Layer 6 of a small transformer language model trained on English Wikipedia (9 layers, counted from 0, width 64).
A neuron adds its activation times its output weights to the MLP's output. To switch it off is to set its activation to zero at one token and run the rest of the model.
A neuron's activation on a vector x is GELU(weights . x + bias), where the dot is the dot product.

Input weights of the MLP neurons that the questions are about. A number n stands for n times 0.0019.
n8 (bias -0.043): 60 90 -111 -110 81 63 32 258 -15 -76 137 -169 -16 -93 -252 27 35 -165 -290 11 111 149 43 -67 -41 -23 -31 112 31 -302 132 -17 -174 -172 127 -59 136 -117 105 -99 -128 101 32 204 104 -7 -23 -137 16 -102 274 -133 -20 -84 92 192 -111 117 93 30 33 34 -41 74
n10 (bias -0.031): -9 250 37 191 -233 109 110 -53 202 -52 -128 166 -182 -260 -109 21 62 -64 -134 -53 23 -16 -227 51 -31 149 57 65 -70 -112 3 126 -110 -98 -116 -60 -201 -58 62 -83 217 13 51 271 179 -188 118 87 63 -177 124 -40 72 9 320 -229 199 83 -144 -52 72 12 -130 -122
n17 (bias -0.092): 166 -113 -182 187 -118 -154 -70 -2 190 93 211 -71 -203 66 -390 21 14 137 165 42 -100 -155 147 -31 42 -124 -142 35 53 97 54 116 -206 139 103 25 10 -193 172 -205 -134 -131 397 313 -204 140 -31 57 -169 -62 109 103 -11 -88 -198 158 96 36 -161 161 -153 70 4 69
n37 (bias -0.048): -64 -28 -188 317 -396 20 4 -165 -21 -110 -142 -150 -212 25 182 50 -177 264 8 33 20 78 234 389 32 -4 7 59 93 104 -114 313 -32 189 82 -15 303 85 95 -214 -8 -16 16 6 25 -192 -173 109 210 -82 79 -228 12 198 -95 -131 -227 -5 -105 68 157 131 -112 -225
n55 (bias -0.012): 202 -49 -241 -145 11 -164 192 -109 9 -195 231 -295 -129 116 479 -69 7 2 -2 84 138 100 -100 39 60 73 -36 223 -6 166 34 -177 6 157 -47 -86 -50 -76 136 -74 109 43 -33 -58 211 -102 156 36 -94 135 -188 -18 -31 59 48 -186 255 -175 -44 -37 -95 -85 -89 -21
n57 (bias -0.049): 161 -3 -64 262 -79 195 62 236 57 45 368 -94 172 155 -325 -376 -26 108 -111 184 10 8 200 -150 158 -114 -204 84 289 -234 195 103 -229 9 108 -28 130 -99 95 -307 11 -50 91 180 161 -116 28 88 8 -339 -61 -40 -14 -70 230 -133 -13 -35 -333 -27 -346 -56 25 284
n87 (bias -0.101): -66 322 21 -138 -349 61 310 53 -196 227 90 -47 -141 3 141 297 90 130 136 -97 -254 -27 -46 119 331 40 -214 265 161 63 67 231 157 -25 -13 -50 75 223 -18 73 -17 -47 -82 213 224 -207 -201 -223 171 1 -13 -28 -147 37 -273 -188 -267 3 -71 -163 -153 144 -289 -433
n107 (bias -0.049): 133 219 -69 38 120 -268 -87 75 -288 -90 -6 128 -44 248 34 215 -96 -192 307 109 177 -354 110 -60 -74 15 75 -222 106 56 -150 28 -28 264 74 -13 112 -27 -11 -11 230 -38 15 82 -64 42 -76 -197 -85 7 57 -51 -60 -66 -83 -298 119 95 164 -223 -81 51 75 -137
n117 (bias -0.062): -129 213 4 96 -166 152 -66 -14 -348 -18 -150 -245 -219 -29 85 15 104 25 -211 -31 9 288 119 113 -212 -94 -80 51 1 52 294 42 -144 -22 -107 -228 -33 -228 34 -131 -156 92 45 -135 225 74 102 199 57 -195 -55 -73 259 356 74 301 -139 288 -20 -105 291 346 -280 -155
n130 (bias -0.088): 14 46 -15 82 -16 -16 -138 -96 25 95 184 36 167 175 243 -186 18 -78 72 -99 120 84 58 -48 37 -30 -170 -270 37 21 105 -238 -149 2 -28 43 161 -174 -71 -173 232 -156 147 103 -190 237 -98 -185 -113 127 0 -112 203 64 -29 -224 -138 408 -80 210 260 -126 -183 -3
n136 (bias -0.033): -109 179 -108 73 -9 -3 -116 161 72 103 -47 56 -85 -4 -15 11 18 -195 -205 199 -270 -98 199 -20 -101 -160 -274 -2 230 373 -141 238 196 69 -154 21 92 15 22 -89 -47 132 -123 -32 213 -201 239 79 -127 -202 67 -161 9 174 12 14 -50 -119 206 323 -182 -254 149 -2
n188 (bias -0.033): 246 150 -38 -99 -67 162 -93 -96 40 328 -8 -4 -58 -84 -95 99 221 -66 84 -197 189 17 -287 -117 -169 51 -83 180 -133 128 68 1 -61 163 -128 -68 365 -54 -97 -114 -208 110 20 -257 220 -264 -19 192 34 83 -162 -115 98 227 -248 -124 82 258 -168 -81 12 -61 68 -47
n201 (bias -0.011): -275 57 -140 169 -168 -191 249 -76 -17 -210 -85 -1 53 210 -43 294 -1 -113 -145 357 37 -58 173 -217 39 -224 -204 229 -130 154 -302 31 116 167 133 -226 168 216 -71 -188 1 -104 -95 88 48 105 150 11 -140 222 -76 170 -33 -115 55 73 -81 42 123 -32 -162 -117 79 -151
n225 (bias -0.077): -24 327 157 -199 218 -214 -213 184 -15 -47 -198 -157 241 43 -38 -263 -40 -300 63 200 -128 247 39 -90 -230 49 300 -9 -129 -210 106 -35 197 286 161 -46 135 -79 -109 217 -139 14 -223 62 -28 87 163 -78 18 -125 96 32 66 -244 3 35 -114 -262 238 -153 -41 185 198 54
n226 (bias -0.035): -63 173 151 25 59 270 -263 87 27 261 -30 59 -123 -132 -214 -37 74 89 -72 100 -82 -21 -70 -118 130 -116 29 -11 75 -48 225 -67 142 142 -131 -218 139 25 29 -152 33 -75 144 201 -184 55 -306 -86 -33 -12 -208 -70 318 -101 39 187 81 87 81 -198 -88 36 -2 -10
n251 (bias -0.120): -35 147 111 -65 282 -224 -324 -137 -188 -5 153 368 -3 -105 -123 -153 326 64 33 -55 284 -3 -5 3 250 -236 -189 -193 185 1 -87 -186 169 334 153 -139 -65 -439 -189 -129 83 -16 -172 267 -199 114 -63 7 -316 92 -10 179 150 -137 137 -167 -65 -115 47 59 -198 130 215 216

Output weights of the MLP neurons that the questions are about. A number n stands for n times 0.00059.
n8: -118 69 71 -24 -101 -18 -82 -34 -63 124 -129 154 39 73 114 -47 26 -14 37 -178 0 53 -45 108 -67 -101 104 -147 -164 252 -4 -44 83 183 -69 -23 -26 75 6 -46 138 17 -183 -161 -59 234 -6 206 -16 210 -124 63 6 -87 -153 -44 255 5 -264 -214 -57 125 -12 -97
n10: -272 -124 -35 -339 60 -67 47 -135 71 -71 4 -111 70 -21 -10 82 84 123 324 -160 -77 195 32 77 -48 -10 0 -55 -11 -40 -111 -41 -137 42 53 34 109 9 44 11 7 17 34 0 3 -16 -97 34 48 51 -54 -31 153 -54 85 114 -23 -28 -82 129 94 215 -154 13
n17: 67 150 26 -11 -221 89 -21 10 -1 136 -56 56 121 -12 220 -227 -106 -46 121 -85 139 92 24 -212 -127 125 104 90 -17 -129 -87 -39 90 -59 74 -101 47 -15 -121 242 117 367 -290 30 98 -188 53 -271 -125 79 65 -124 62 -91 94 -58 -71 10 136 15 127 -17 -82 -101
n37: 100 -21 122 126 87 229 214 0 -5 28 -117 139 6 -77 35 -181 50 -90 168 -113 -73 60 -62 -168 187 -72 -139 33 11 220 62 58 194 -168 -129 207 82 100 -61 65 36 18 -216 -175 256 24 43 -198 -25 -23 -47 35 -168 -196 -2 -46 39 15 25 86 -136 -270 -105 105
n55: 134 123 -303 -122 -76 53 -90 -288 15 54 390 71 -107 60 230 76 -149 236 69 -49 79 -9 -12 80 13 109 -40 -89 115 19 175 -79 -47 105 -53 114 103 33 36 -138 73 -177 -115 122 67 -11 57 -118 163 112 -82 -10 -69 -84 59 -147 -240 -72 118 -111 -82 -14 -170 -32
n57: 239 214 -174 -24 -39 101 -53 79 71 -175 -44 8 -98 -95 -388 289 -90 40 -105 -41 143 -141 -163 -31 -143 46 -53 4 201 7 -192 237 147 -94 70 -12 258 12 184 -83 -162 23 66 200 51 243 151 -30 46 214 5 -262 49 -71 134 -72 -222 -29 23 -50 -80 -9 -244 82
n87: 81 50 165 -356 53 -230 71 321 -67 12 81 47 -41 -70 -99 -63 -357 238 58 -84 -249 101 38 306 -55 -89 88 -53 -4 66 256 145 126 -32 -42 48 -113 -229 -157 -8 -263 42 -27 -38 109 74 -105 257 -194 116 46 162 -141 -33 -26 105 -56 -81 -74 135 -42 -8 -142 87
n107: 259 132 202 40 -17 57 49 -65 -64 70 -21 21 -128 79 60 -74 2 112 -101 238 -156 -126 -130 -109 -56 -62 52 149 -151 43 68 21 15 -139 -40 57 -240 -100 -64 -121 76 -15 -63 -23 -56 75 -45 166 -147 125 -17 8 28 65 -267 150 36 -65 74 63 86 -7 -116 8
n117: -234 -57 -168 0 88 -132 -107 -105 -200 -65 29 -340 -3 207 8 25 -260 -145 -142 16 144 399 -140 -45 208 138 210 -47 -119 104 201 7 -128 43 -43 -21 -103 -51 18 52 162 -47 23 282 1 203 -147 215 146 -101 -155 69 -54 311 -49 -98 -45 411 -38 -133 108 -75 -201 -78
n130: 63 198 307 19 -46 112 101 -73 -202 -5 -139 -68 4 38 -211 -150 41 -79 -17 -109 -101 -40 -122 30 -105 53 -32 223 45 123 -170 92 6 -93 -18 31 -97 -140 13 -85 -63 -42 -67 -1 247 10 107 325 138 155 -79 45 -16 -32 159 35 64 -34 18 -96 154 -24 5 -107
n136: 37 -136 122 65 -119 -104 404 27 -65 43 -94 99 -116 -40 35 151 47 111 -243 -6 -12 -350 -52 40 -2 -42 110 69 66 74 13 -23 126 9 -16 -26 -31 28 107 -76 84 47 176 78 -130 181 99 -171 -20 -54 34 101 -201 -164 92 -52 -28 -61 -31 -194 -124 6 -67 71
n188: -154 -70 253 26 -48 48 -38 -30 -47 147 12 -71 65 -33 -64 74 -128 -106 77 92 113 374 -107 105 13 81 -155 148 23 141 58 -141 44 23 -67 106 14 39 -3 -109 -206 -138 -136 -256 42 8 -41 121 126 -230 9 39 -252 61 -23 -176 178 109 -141 -52 141 -190 156 95
n201: 69 -46 -77 -5 110 87 -182 -47 103 130 209 124 -171 -48 -149 46 212 120 -270 -59 88 -220 -167 -211 -73 50 -66 162 226 -3 84 -6 -86 -127 -24 179 -73 -302 101 25 193 103 156 -68 -36 49 148 -71 32 -123 43 -74 65 15 -82 -199 94 127 64 -164 -83 63 -2 83
n225: -49 123 -45 -62 -37 51 -282 114 83 -90 141 -142 119 -11 92 51 -47 -125 4 -154 116 320 87 -181 90 201 4 199 -91 105 10 -129 -34 -161 -72 -1 160 -81 -153 285 -80 85 17 110 124 -196 -71 22 -45 -117 -4 -138 6 -184 -20 6 59 -219 187 14 40 -96 249 72
n226: 268 -21 48 9 26 61 -9 -112 -3 67 151 -30 -90 -70 -46 -191 71 151 -143 -304 106 -124 -129 -46 156 143 -46 160 -30 -51 17 -86 -145 -134 -66 -75 108 26 -76 147 144 16 -20 97 109 208 -17 61 -18 18 58 -195 -125 -13 -259 156 -39 -21 12 102 75 -109 33 101
n251: -16 278 116 -100 -49 -25 -187 105 -476 238 64 96 180 214 -62 47 225 39 -100 223 -44 -113 195 -127 30 -99 -81 41 52 62 124 -272 164 94 87 -136 -127 -217 -145 116 -113 395 -93 -134 -174 117 -226 -183 -37 41 205 97 102 -175 72 93 -195 -181 -56 150 119 -210 2 -134

Each question names a token from some text and the token that comes next. It shows the vector x that enters the MLP there. A number n stands for n times 0.0084.

Then comes g, the gradient of the next token's log-probability with respect to the MLP's output, scaled to length 1. A neuron's effect is roughly proportional to its activation times (output weights . g). A number n stands for n times 0.001.

".", then "40"
x: 15 -259 116 -244 1 -37 -85 -127 -139 44 30 -7 38 69 111 179 -184 399 -266 100 -106 64 -94 -15 45 2 67 -102 -36 244 -174 -32 249 173 -215 35 -196 101 41 280 52 15 17 -168 213 117 -199 236 50 -17 41 166 20 18 -239 -31 -66 -181 28 -42 116 88 -89 -110
g: -117 -55 -70 132 -99 -192 72 -154 90 86 -55 6 -130 -49 5 -86 -167 -1 30 128 -121 126 59 37 45 -11 60 -168 -46 200 205 -149 -138 -146 254 192 -105 232 -59 -26 -213 -48 -11 201 170 29 1 139 32 276 160 -1 34 -100 164 -100 -92 -106 99 -51 -264 -135 8 -9
Which neuron, switched off, lowers the next token's probability most? n87

" out", then " of"
x: -44 -48 150 -137 15 147 -78 -200 -136 58 196 46 37 115 -193 55 -65 58 -277 -178 -177 -235 -18 -73 21 193 26 49 -100 -146 -22 10 103 199 -144 50 -191 126 75 30 175 -6 -19 12 -82 100 -101 16 25 7 180 -209 137 86 -50 72 33 -121 205 232 131 -203 289 -165
g: -204 65 -46 -72 194 5 -113 173 85 121 -44 168 70 -114 18 -55 95 -45 -76 3 -188 62 -141 -121 8 147 68 -186 83 -155 -100 -124 254 62 -8 -8 179 264 -4 -119 91 -27 193 119 -31 -82 115 -41 89 -6 -68 -285 -117 -120 -322 186 73 -90 39 -55 -110 33 62 150
Which neuron, switched off, lowers the next token's probability most? n226

"ese", then " ("
x: 21 -195 -87 24 -36 86 -13 -238 125 -33 -91 61 91 -173 -15 -96 -214 189 -358 132 -3 -99 143 167 -8 229 -242 4 -2 -233 -275 113 266 -90 -151 238 -25 -89 116 156 -25 7 176 -51 54 66 -142 122 78 -18 17 53 134 97 56 -57 -50 -190 139 -108 -38 -108 163 212
g: -81 -85 -53 121 -12 -13 84 -135 -167 -188 -116 70 56 -170 289 -95 -7 -215 -105 -193 -39 299 -12 -112 43 -38 13 -84 -64 -188 87 91 -13 4 47 113 73 139 -24 -97 57 66 176 275 151 -138 -163 -183 42 86 3 133 10 110 40 151 238 -212 125 48 18 -99 -66 -94
Which neuron, switched off, lowers the next token's probability most? n37

" had", then " had"
x: 23 -161 194 -10 92 228 -57 -199 -65 90 -21 7 162 -31 -172 6 70 69 -329 144 -82 -202 -54 -175 83 111 -174 4 -146 132 6 -68 104 -26 3 60 -33 -118 87 207 -85 82 29 51 -99 328 -208 42 64 18 235 -174 38 127 34 -88 -43 16 39 -117 90 -238 198 -47
g: 145 -67 6 -28 -9 -134 -46 96 74 43 81 169 44 -164 -46 -231 3 71 -50 162 56 60 102 -58 65 -3 -84 57 186 -119 76 141 66 -52 -11 -185 280 -129 113 -172 137 -170 73 -103 0 -137 94 -41 183 -335 29 -129 -53 131 43 -177 93 90 -39 -298 -158 14 17 230
Which neuron, switched off, raises the next token's probability most? n251

"iving", then " his"
x: 1 -24 -40 185 140 53 59 -103 -103 57 29 98 -62 128 -69 37 -154 -118 -395 58 7 -363 120 -177 32 167 -82 -55 -136 -140 -85 -132 118 169 -197 109 -151 6 58 19 -19 57 21 20 -92 170 -164 115 -13 72 217 33 54 101 72 -132 45 -31 219 103 38 6 246 -116
g: -64 10 -68 28 50 -199 -13 -58 -84 123 -96 -52 -115 -114 -375 67 489 -44 25 -45 -31 81 9 -135 16 -131 128 96 -52 110 48 68 51 197 88 -203 -83 -107 -32 120 -249 122 158 -48 -4 -48 -129 -109 -31 -40 126 115 -19 9 54 -59 12 178 -59 222 132 -70 5 26
Which neuron, switched off, raises the next token's probability most? n107

" |", then "\n"
x: -96 -96 -193 157 170 58 -68 -6 -224 -71 -128 -20 26 -65 -39 94 -52 38 -324 -7 -48 -50 125 -47 -73 214 -33 -197 25 95 -46 50 85 7 38 -23 -47 78 93 43 -52 85 17 -52 -75 445 -48 -13 340 -130 -1 316 -9 45 -224 -41 35 14 96 -93 94 -84 -57 -4
g: -8 153 147 176 91 -98 -41 -60 -114 -22 70 -83 -69 8 171 -269 -175 -20 -5 13 -41 142 -70 131 1 105 -22 56 -138 -171 20 -37 -4 -119 49 72 -139 3 33 -68 185 -150 -12 -111 -157 98 -87 358 195 116 -227 1 -51 287 -132 35 -58 172 44 -243 153 74 -59 -99
Which neuron, switched off, lowers the next token's probability most? n117

" and", then " C"
x: 173 -142 1 35 34 56 -84 -93 90 88 -80 1 143 -278 -195 17 55 -28 -353 41 -186 -152 -3 -275 20 43 -97 16 27 -19 -50 71 149 99 -69 177 4 -96 16 78 31 -1 87 -59 -12 378 -136 -142 228 9 152 117 104 94 -14 -111 -169 132 87 1 193 -193 73 -8
g: -222 -223 -192 -271 -122 -216 -101 17 -48 68 -110 -151 -17 -46 211 189 104 -38 -82 56 33 72 150 115 -17 -1 200 -191 217 -92 -71 121 66 73 71 -139 16 185 -88 159 69 50 -61 55 -72 -146 179 -238 58 -81 32 243 64 76 -11 -35 85 -51 -21 207 -30 -79 -44 68
Which neuron, switched off, raises the next token's probability most? n130

" on", then " relationship"
x: 2 -164 52 -30 -40 69 9 -234 10 -37 21 0 19 97 -239 186 111 37 -417 2 -172 -280 -109 -229 -80 57 6 -90 -75 78 19 -40 -23 212 -209 51 -128 78 97 32 63 127 108 -57 -28 245 -94 -15 7 104 130 107 48 100 77 -74 -13 82 160 161 150 -4 217 -131
g: 287 62 60 88 93 127 -103 104 -11 -54 -245 117 -266 15 -177 -100 -215 57 31 -44 -72 -168 -3 27 -42 34 -137 327 -120 38 -144 -4 -151 -189 128 -61 146 81 181 -111 64 -8 -41 36 -16 1 -22 100 -31 68 -167 -27 108 -80 186 -234 35 12 16 -26 55 214 -52 223
Which neuron, switched off, lowers the next token's probability most? n201

" bus", then "y"
x: 169 -8 68 -217 48 58 -23 -232 37 -51 147 -50 89 -121 89 87 18 137 -293 118 -207 -206 145 -52 13 204 -6 -126 -173 -187 -49 -221 42 129 -245 -14 -111 -219 64 -27 152 -20 112 126 133 148 -99 137 94 198 198 -177 -83 111 43 -2 -17 -199 245 19 -93 39 151 -42
g: -145 -96 -269 -112 251 63 -22 101 68 160 145 -37 113 -56 189 32 -104 192 68 -45 -131 -30 -192 -71 -144 20 83 18 -30 167 -24 -7 -31 156 144 -94 13 157 -100 -42 -74 -99 -57 35 353 8 115 -234 -74 -10 -23 -68 -93 69 -60 -182 120 64 -135 -69 -99 104 -199 252
Which neuron, switched off, lowers the next token's probability most? n55

"enge", then " Cup"
x: 64 -128 -22 97 24 148 -59 -87 127 -32 12 1 52 -39 -47 135 -128 55 -352 129 -28 -180 42 43 -89 347 55 -99 -198 -387 -140 117 179 -97 -164 181 -36 140 124 35 -36 -8 -26 23 7 -15 -197 193 -71 -153 104 -22 156 216 45 -150 41 -174 239 58 -126 -18 106 55
g: -26 -151 -130 -193 -23 24 -182 61 134 -16 -256 -111 157 -90 9 126 266 -62 114 71 -108 227 49 -51 36 95 35 21 37 -174 -77 146 25 -132 61 -111 125 40 295 -12 -158 245 -139 -37 163 -13 95 -28 56 -120 9 25 192 -122 5 -203 168 -126 -25 19 -39 71 -250 -35
Which neuron, switched off, lowers the next token's probability most? n10

" c", then "ement"
x: 143 -137 78 -82 231 39 -169 -409 -165 104 28 -134 2 -203 -28 64 1 124 -176 150 -93 -135 308 75 180 137 -62 66 17 -111 230 -151 -61 -88 56 -128 -7 -281 -39 381 -92 -100 102 -127 43 16 -75 188 -71 179 60 -54 -4 -64 -111 -138 154 -50 78 4 237 55 128 -6
g: 89 -83 -24 53 -103 -150 -77 -105 -30 -55 66 -17 174 169 -19 219 137 -24 -93 11 -174 -110 -163 48 -46 162 9 162 -41 101 -87 -49 113 -200 -106 -55 -14 -118 41 -248 -64 -44 205 -38 -152 -219 30 14 428 15 -78 127 -104 86 95 2 23 210 21 -211 -27 198 105 15
Which neuron, switched off, lowers the next token's probability most? n117

"aging", then " their"
x: 139 87 -80 81 15 43 11 -96 -197 109 26 172 46 4 -71 0 -147 38 -373 -4 -35 -346 121 -187 41 128 -126 -193 -156 -14 -149 -70 118 271 -109 78 -229 133 31 23 -34 42 96 -58 -83 165 -118 25 40 80 207 68 78 111 -54 -102 -79 -84 203 137 -12 113 195 7
g: 22 58 90 35 -87 21 11 -155 -133 -23 215 -241 -105 -18 -214 155 431 1 34 168 111 16 -14 -246 -75 -70 136 -37 -98 127 22 116 -105 208 1 99 -180 -200 -95 17 -80 69 -66 -48 -92 -92 -192 -38 -176 6 -2 39 -68 74 51 -23 60 160 8 227 167 -40 120 -60
Which two neurons, each switched off alone, lower its probability most, in order? n251, n107

"otte", then " World"
x: -39 -319 -141 23 -9 -75 96 8 -10 -11 -8 29 6 -132 -329 -20 -220 28 -362 234 -30 -148 81 -3 -81 221 -186 -82 93 -179 -128 -12 45 101 -8 228 55 123 145 238 30 19 60 15 -63 65 -83 152 116 -140 162 89 -183 217 -4 -156 232 -3 178 10 69 -66 95 89
g: -45 -142 -22 -135 -84 -43 -44 17 -120 -172 -254 21 14 33 184 85 54 -218 -31 32 -119 -116 -8 64 -23 179 217 -177 104 -10 -53 2 17 109 -5 73 -3 278 261 -10 -85 -41 -112 -56 133 11 -50 -43 -354 -218 -61 253 -35 49 118 70 -12 192 75 196 12 164 -81 -33
Which neuron, switched off, raises the next token's probability most? n57

"m", then ".\""
x: 224 -39 31 -69 299 -95 -29 -74 -46 104 22 152 37 -115 -84 99 -190 115 -259 -40 -96 -61 438 5 -25 45 175 47 5 17 -308 -78 -103 -27 -50 210 -87 -73 -47 196 48 -72 191 -306 18 42 -158 202 64 -46 -15 -31 63 82 -271 0 217 -152 110 -68 113 109 99 -279
g: 213 -91 161 46 -57 66 48 -95 140 133 84 24 23 -142 28 104 -61 82 -265 68 92 212 -52 -318 -19 -49 -87 84 -44 -53 -119 -112 -104 82 76 -58 -161 77 126 -65 288 61 111 93 -135 1 -336 8 -173 -97 -79 -101 -69 185 15 -111 223 52 9 98 111 -173 29 -25
Which neuron, switched off, lowers the next token's probability most? n107

"-", then "point"
x: -31 31 -85 -261 -115 84 -115 0 -136 99 131 95 -44 -53 -199 420 -183 91 -252 120 -95 65 271 41 138 185 77 -37 -22 -46 -111 -54 104 -19 -184 11 -31 115 -16 -14 -116 -215 -35 -78 63 220 -237 226 -67 4 56 -78 148 35 56 -15 131 -103 140 60 243 -33 -5 -315
g: 26 177 -47 -1 -328 -131 71 65 -111 276 111 -114 -166 -92 -73 61 162 -111 194 -100 259 8 -131 -83 138 -131 245 21 1 126 140 -21 123 -18 12 -61 -79 -66 -81 -264 72 -142 -134 125 -41 -151 93 -98 -163 -26 -178 8 -33 -48 98 126 50 155 7 44 153 93 44 -65
Which neuron, switched off, lowers the next token's probability most? n117

" his", then " one"
x: 55 -181 74 -102 42 194 -89 -97 63 41 -113 48 -13 113 -244 45 -170 -18 -208 64 -81 -394 -17 -299 3 353 -23 61 -81 -52 -95 -25 36 10 15 -110 67 75 150 94 -90 96 -5 -60 65 313 -27 10 -23 67 46 54 108 63 72 -195 65 128 74 -37 243 -121 58 -81
g: -194 -17 156 73 -13 126 152 65 37 70 -52 -67 56 -235 -14 70 81 -101 -87 24 44 1 -114 -67 91 -30 169 -268 -111 95 -76 -63 164 -58 101 82 -332 5 -37 201 -8 111 127 -51 -213 45 -198 -21 -85 -137 170 -41 87 113 -16 296 -47 104 -65 155 68 -160 91 -253
Which neuron, switched off, raises the next token's probability most? n201

"-", then "year"
x: -6 -29 -202 -244 -86 47 -179 -8 -91 56 -6 -74 13 -39 -236 305 -156 -11 -152 135 -157 137 176 -106 150 224 91 142 -63 -88 20 -10 168 127 -186 -64 9 205 124 -8 -165 -133 -57 -92 79 180 -175 299 -123 -55 -26 -61 186 87 -36 -1 116 -173 169 74 262 -82 30 -253
g: 45 50 3 -182 -5 84 154 138 -28 -22 -181 194 -86 4 52 -41 -71 -240 93 -177 7 -23 -228 -28 90 -92 -85 111 33 102 -229 -166 312 138 -1 4 -9 144 -136 -117 50 -31 115 -261 120 170 -54 126 -37 -29 3 74 -168 -25 25 42 167 202 117 80 -120 131 -46 -261
Which neuron, switched off, lowers the next token's probability most? n37

"é", then "b"
x: 78 17 -24 -118 24 46 -145 -358 -48 70 -56 73 -90 109 -89 232 -284 -17 -382 82 -11 -102 80 -20 -79 128 -128 90 -40 -347 9 -6 61 -31 -47 251 48 44 -46 297 -27 33 14 114 -67 111 -70 168 -62 -48 -61 -105 157 131 67 -47 396 -17 30 155 6 -69 199 -104
g: -100 67 129 -260 -2 -97 89 37 215 197 67 -24 122 -130 -87 -39 257 134 6 51 -125 98 -146 -117 -5 -45 -135 -118 -225 23 86 45 -96 246 16 -104 264 -8 18 -81 115 105 116 258 -19 -13 -25 102 210 -281 -105 -166 -65 4 -65 -109 -63 -4 -178 -127 45 15 -9 35
Which neuron, switched off, lowers the next token's probability most? n10

"ants", then " disc"
x: -5 -78 -18 43 37 87 -84 -230 -62 158 26 164 134 -116 -72 -16 -124 12 -350 134 -31 -150 16 -44 25 217 -24 43 -151 -217 -198 56 124 144 -27 147 -118 88 53 -20 26 -73 199 21 -74 91 -78 167 253 -191 187 -57 -98 220 15 -159 95 -70 309 -47 -286 -85 93 41
g: 390 -89 116 185 86 70 191 12 85 -133 10 -45 -22 75 -132 105 -53 -11 89 -180 41 -120 -17 -78 -100 -34 80 137 7 181 -98 26 -42 -245 -138 62 146 -199 57 -62 -324 9 118 10 204 40 77 -31 -231 127 -23 -34 -4 -101 306 -13 -58 -47 -37 -80 -35 -6 -85 -134
Which neuron, switched off, lowers the next token's probability most? n57

" Ad", then "ult"
x: 155 -167 -82 -250 -17 142 -121 -12 36 -67 106 33 -19 -205 -168 324 15 -40 -166 -104 -3 95 5 132 -95 282 -127 -70 90 -209 -204 -309 -124 -98 104 240 84 -66 1 313 -131 79 183 -139 -2 66 -7 14 221 -49 146 -53 -103 134 -102 99 93 145 15 103 30 -181 190 -174
g: 67 212 264 113 78 -80 -83 -151 203 114 -23 -1 -7 -198 -88 -13 -29 -307 8 -214 117 -96 -222 -210 43 67 -100 -85 63 105 -17 -121 -5 89 75 133 120 187 -8 102 -361 -78 37 -102 128 64 8 69 106 0 -112 74 -223 -35 -124 140 -3 35 -7 150 -30 39 50 70
Which neuron, switched off, lowers the next token's probability most? n188

" am", then "us"
x: 251 -107 23 -209 114 241 -92 -117 88 110 -22 -123 9 -33 47 240 -131 75 -222 -91 -238 -199 168 -64 -27 229 -141 -23 -139 -340 -59 -26 -21 153 -148 0 68 146 6 101 39 -33 -13 -106 -28 233 -40 160 222 25 -122 -116 108 20 35 132 16 38 -153 91 126 -64 173 -255
g: 152 -181 -60 79 -196 109 -267 -61 -58 67 110 -36 57 92 25 -202 -375 44 -142 98 103 -150 -13 125 22 37 -143 22 1 113 -47 -202 139 -37 96 -43 163 -203 2 153 -70 -147 42 3 -143 -34 63 24 90 213 157 23 -132 -63 -29 -28 -19 44 41 71 -95 281 89 225
Which two neurons, each switched off alone, lower its probability most, in order? n226, n188

"E", then "vent"
x: 30 -152 -13 -155 185 -309 -28 -117 22 -66 10 37 -29 -144 -381 139 -202 69 -243 43 -78 177 328 -79 -64 273 4 64 86 -93 87 -154 -93 -118 63 301 34 43 90 208 -36 -75 13 -4 -65 90 -18 65 96 -141 129 14 106 -99 -123 46 245 50 157 72 79 -167 125 -186
g: 15 166 85 -26 26 229 -176 34 3 -20 27 -38 78 -65 -65 116 13 -60 -38 -141 -11 -83 -228 -134 106 7 168 -142 160 84 -166 -28 -37 -48 190 40 137 288 -209 86 -246 -31 44 21 -176 -19 -204 -16 -86 23 -39 -95 110 81 141 234 74 124 65 125 -153 -294 114 -140
Which neuron, switched off, lowers the next token's probability most? n225

" Later", then " when"
x: 183 -358 93 290 70 -39 72 -150 12 103 0 -98 112 72 -255 -110 -54 -22 -186 142 -16 -311 -93 -35 -91 166 -71 -147 132 204 -69 -277 74 125 30 -92 -56 -21 82 110 -13 -7 -63 -106 122 225 -180 172 76 114 58 114 -162 -20 -112 -107 49 143 122 60 21 -155 211 -55
g: 200 -80 58 172 4 -29 -182 93 -60 4 177 -112 -99 -68 210 -62 -318 -184 -68 -97 50 -63 -72 -64 69 41 159 230 -125 -9 5 103 270 -69 60 -28 -64 -251 -82 140 48 26 -142 -44 98 108 -14 -32 -143 -81 244 -78 -24 179 52 25 44 114 20 54 184 -128 -139 -230
Which neuron, switched off, lowers the next token's probability most? n17

" signed", then " for"
x: 1 -259 74 137 -80 128 -64 -289 -166 86 -3 -122 36 140 -198 -3 109 -66 -97 -29 23 -218 108 -86 -42 309 -239 -13 -109 -168 73 -58 271 -43 -97 11 -55 -43 70 157 -96 154 -68 160 -177 205 -176 105 -112 137 168 147 72 13 -17 75 -2 -58 277 74 17 -237 127 -98
g: 123 -105 -36 134 122 -258 -17 37 -32 38 134 12 151 84 308 -208 -214 -89 -6 -85 -113 -4 130 93 -158 149 -104 123 -145 -243 -41 75 219 -94 -59 -235 137 78 93 -84 206 -49 -135 97 52 -70 119 -20 117 -123 -20 -161 114 12 -54 55 216 -154 45 -144 -51 27 -19 30
Which neuron, switched off, lowers the next token's probability most? n17

" to", then " 8"
x: -15 -153 66 -14 149 115 18 -135 -5 33 -17 60 248 -123 -256 16 279 135 -223 -23 -190 -176 -2 -132 -112 47 100 -145 -126 127 -83 47 -280 227 -144 305 -210 -87 171 131 46 -91 139 -93 74 358 -115 13 13 -54 152 33 -37 51 -3 -80 62 37 5 115 81 -61 88 -162
g: -206 79 -1 -103 -14 144 -31 153 -121 -45 -132 -7 249 16 61 31 -43 -113 74 72 59 -41 12 211 124 -154 152 -235 60 100 169 -45 170 69 -49 -37 31 310 33 -61 -165 6 -40 -219 -258 173 -70 12 3 -118 14 156 -4 -234 -15 67 -144 -83 1 147 -6 175 -217 -124
Which neuron, switched off, lowers the next token's probability most? n10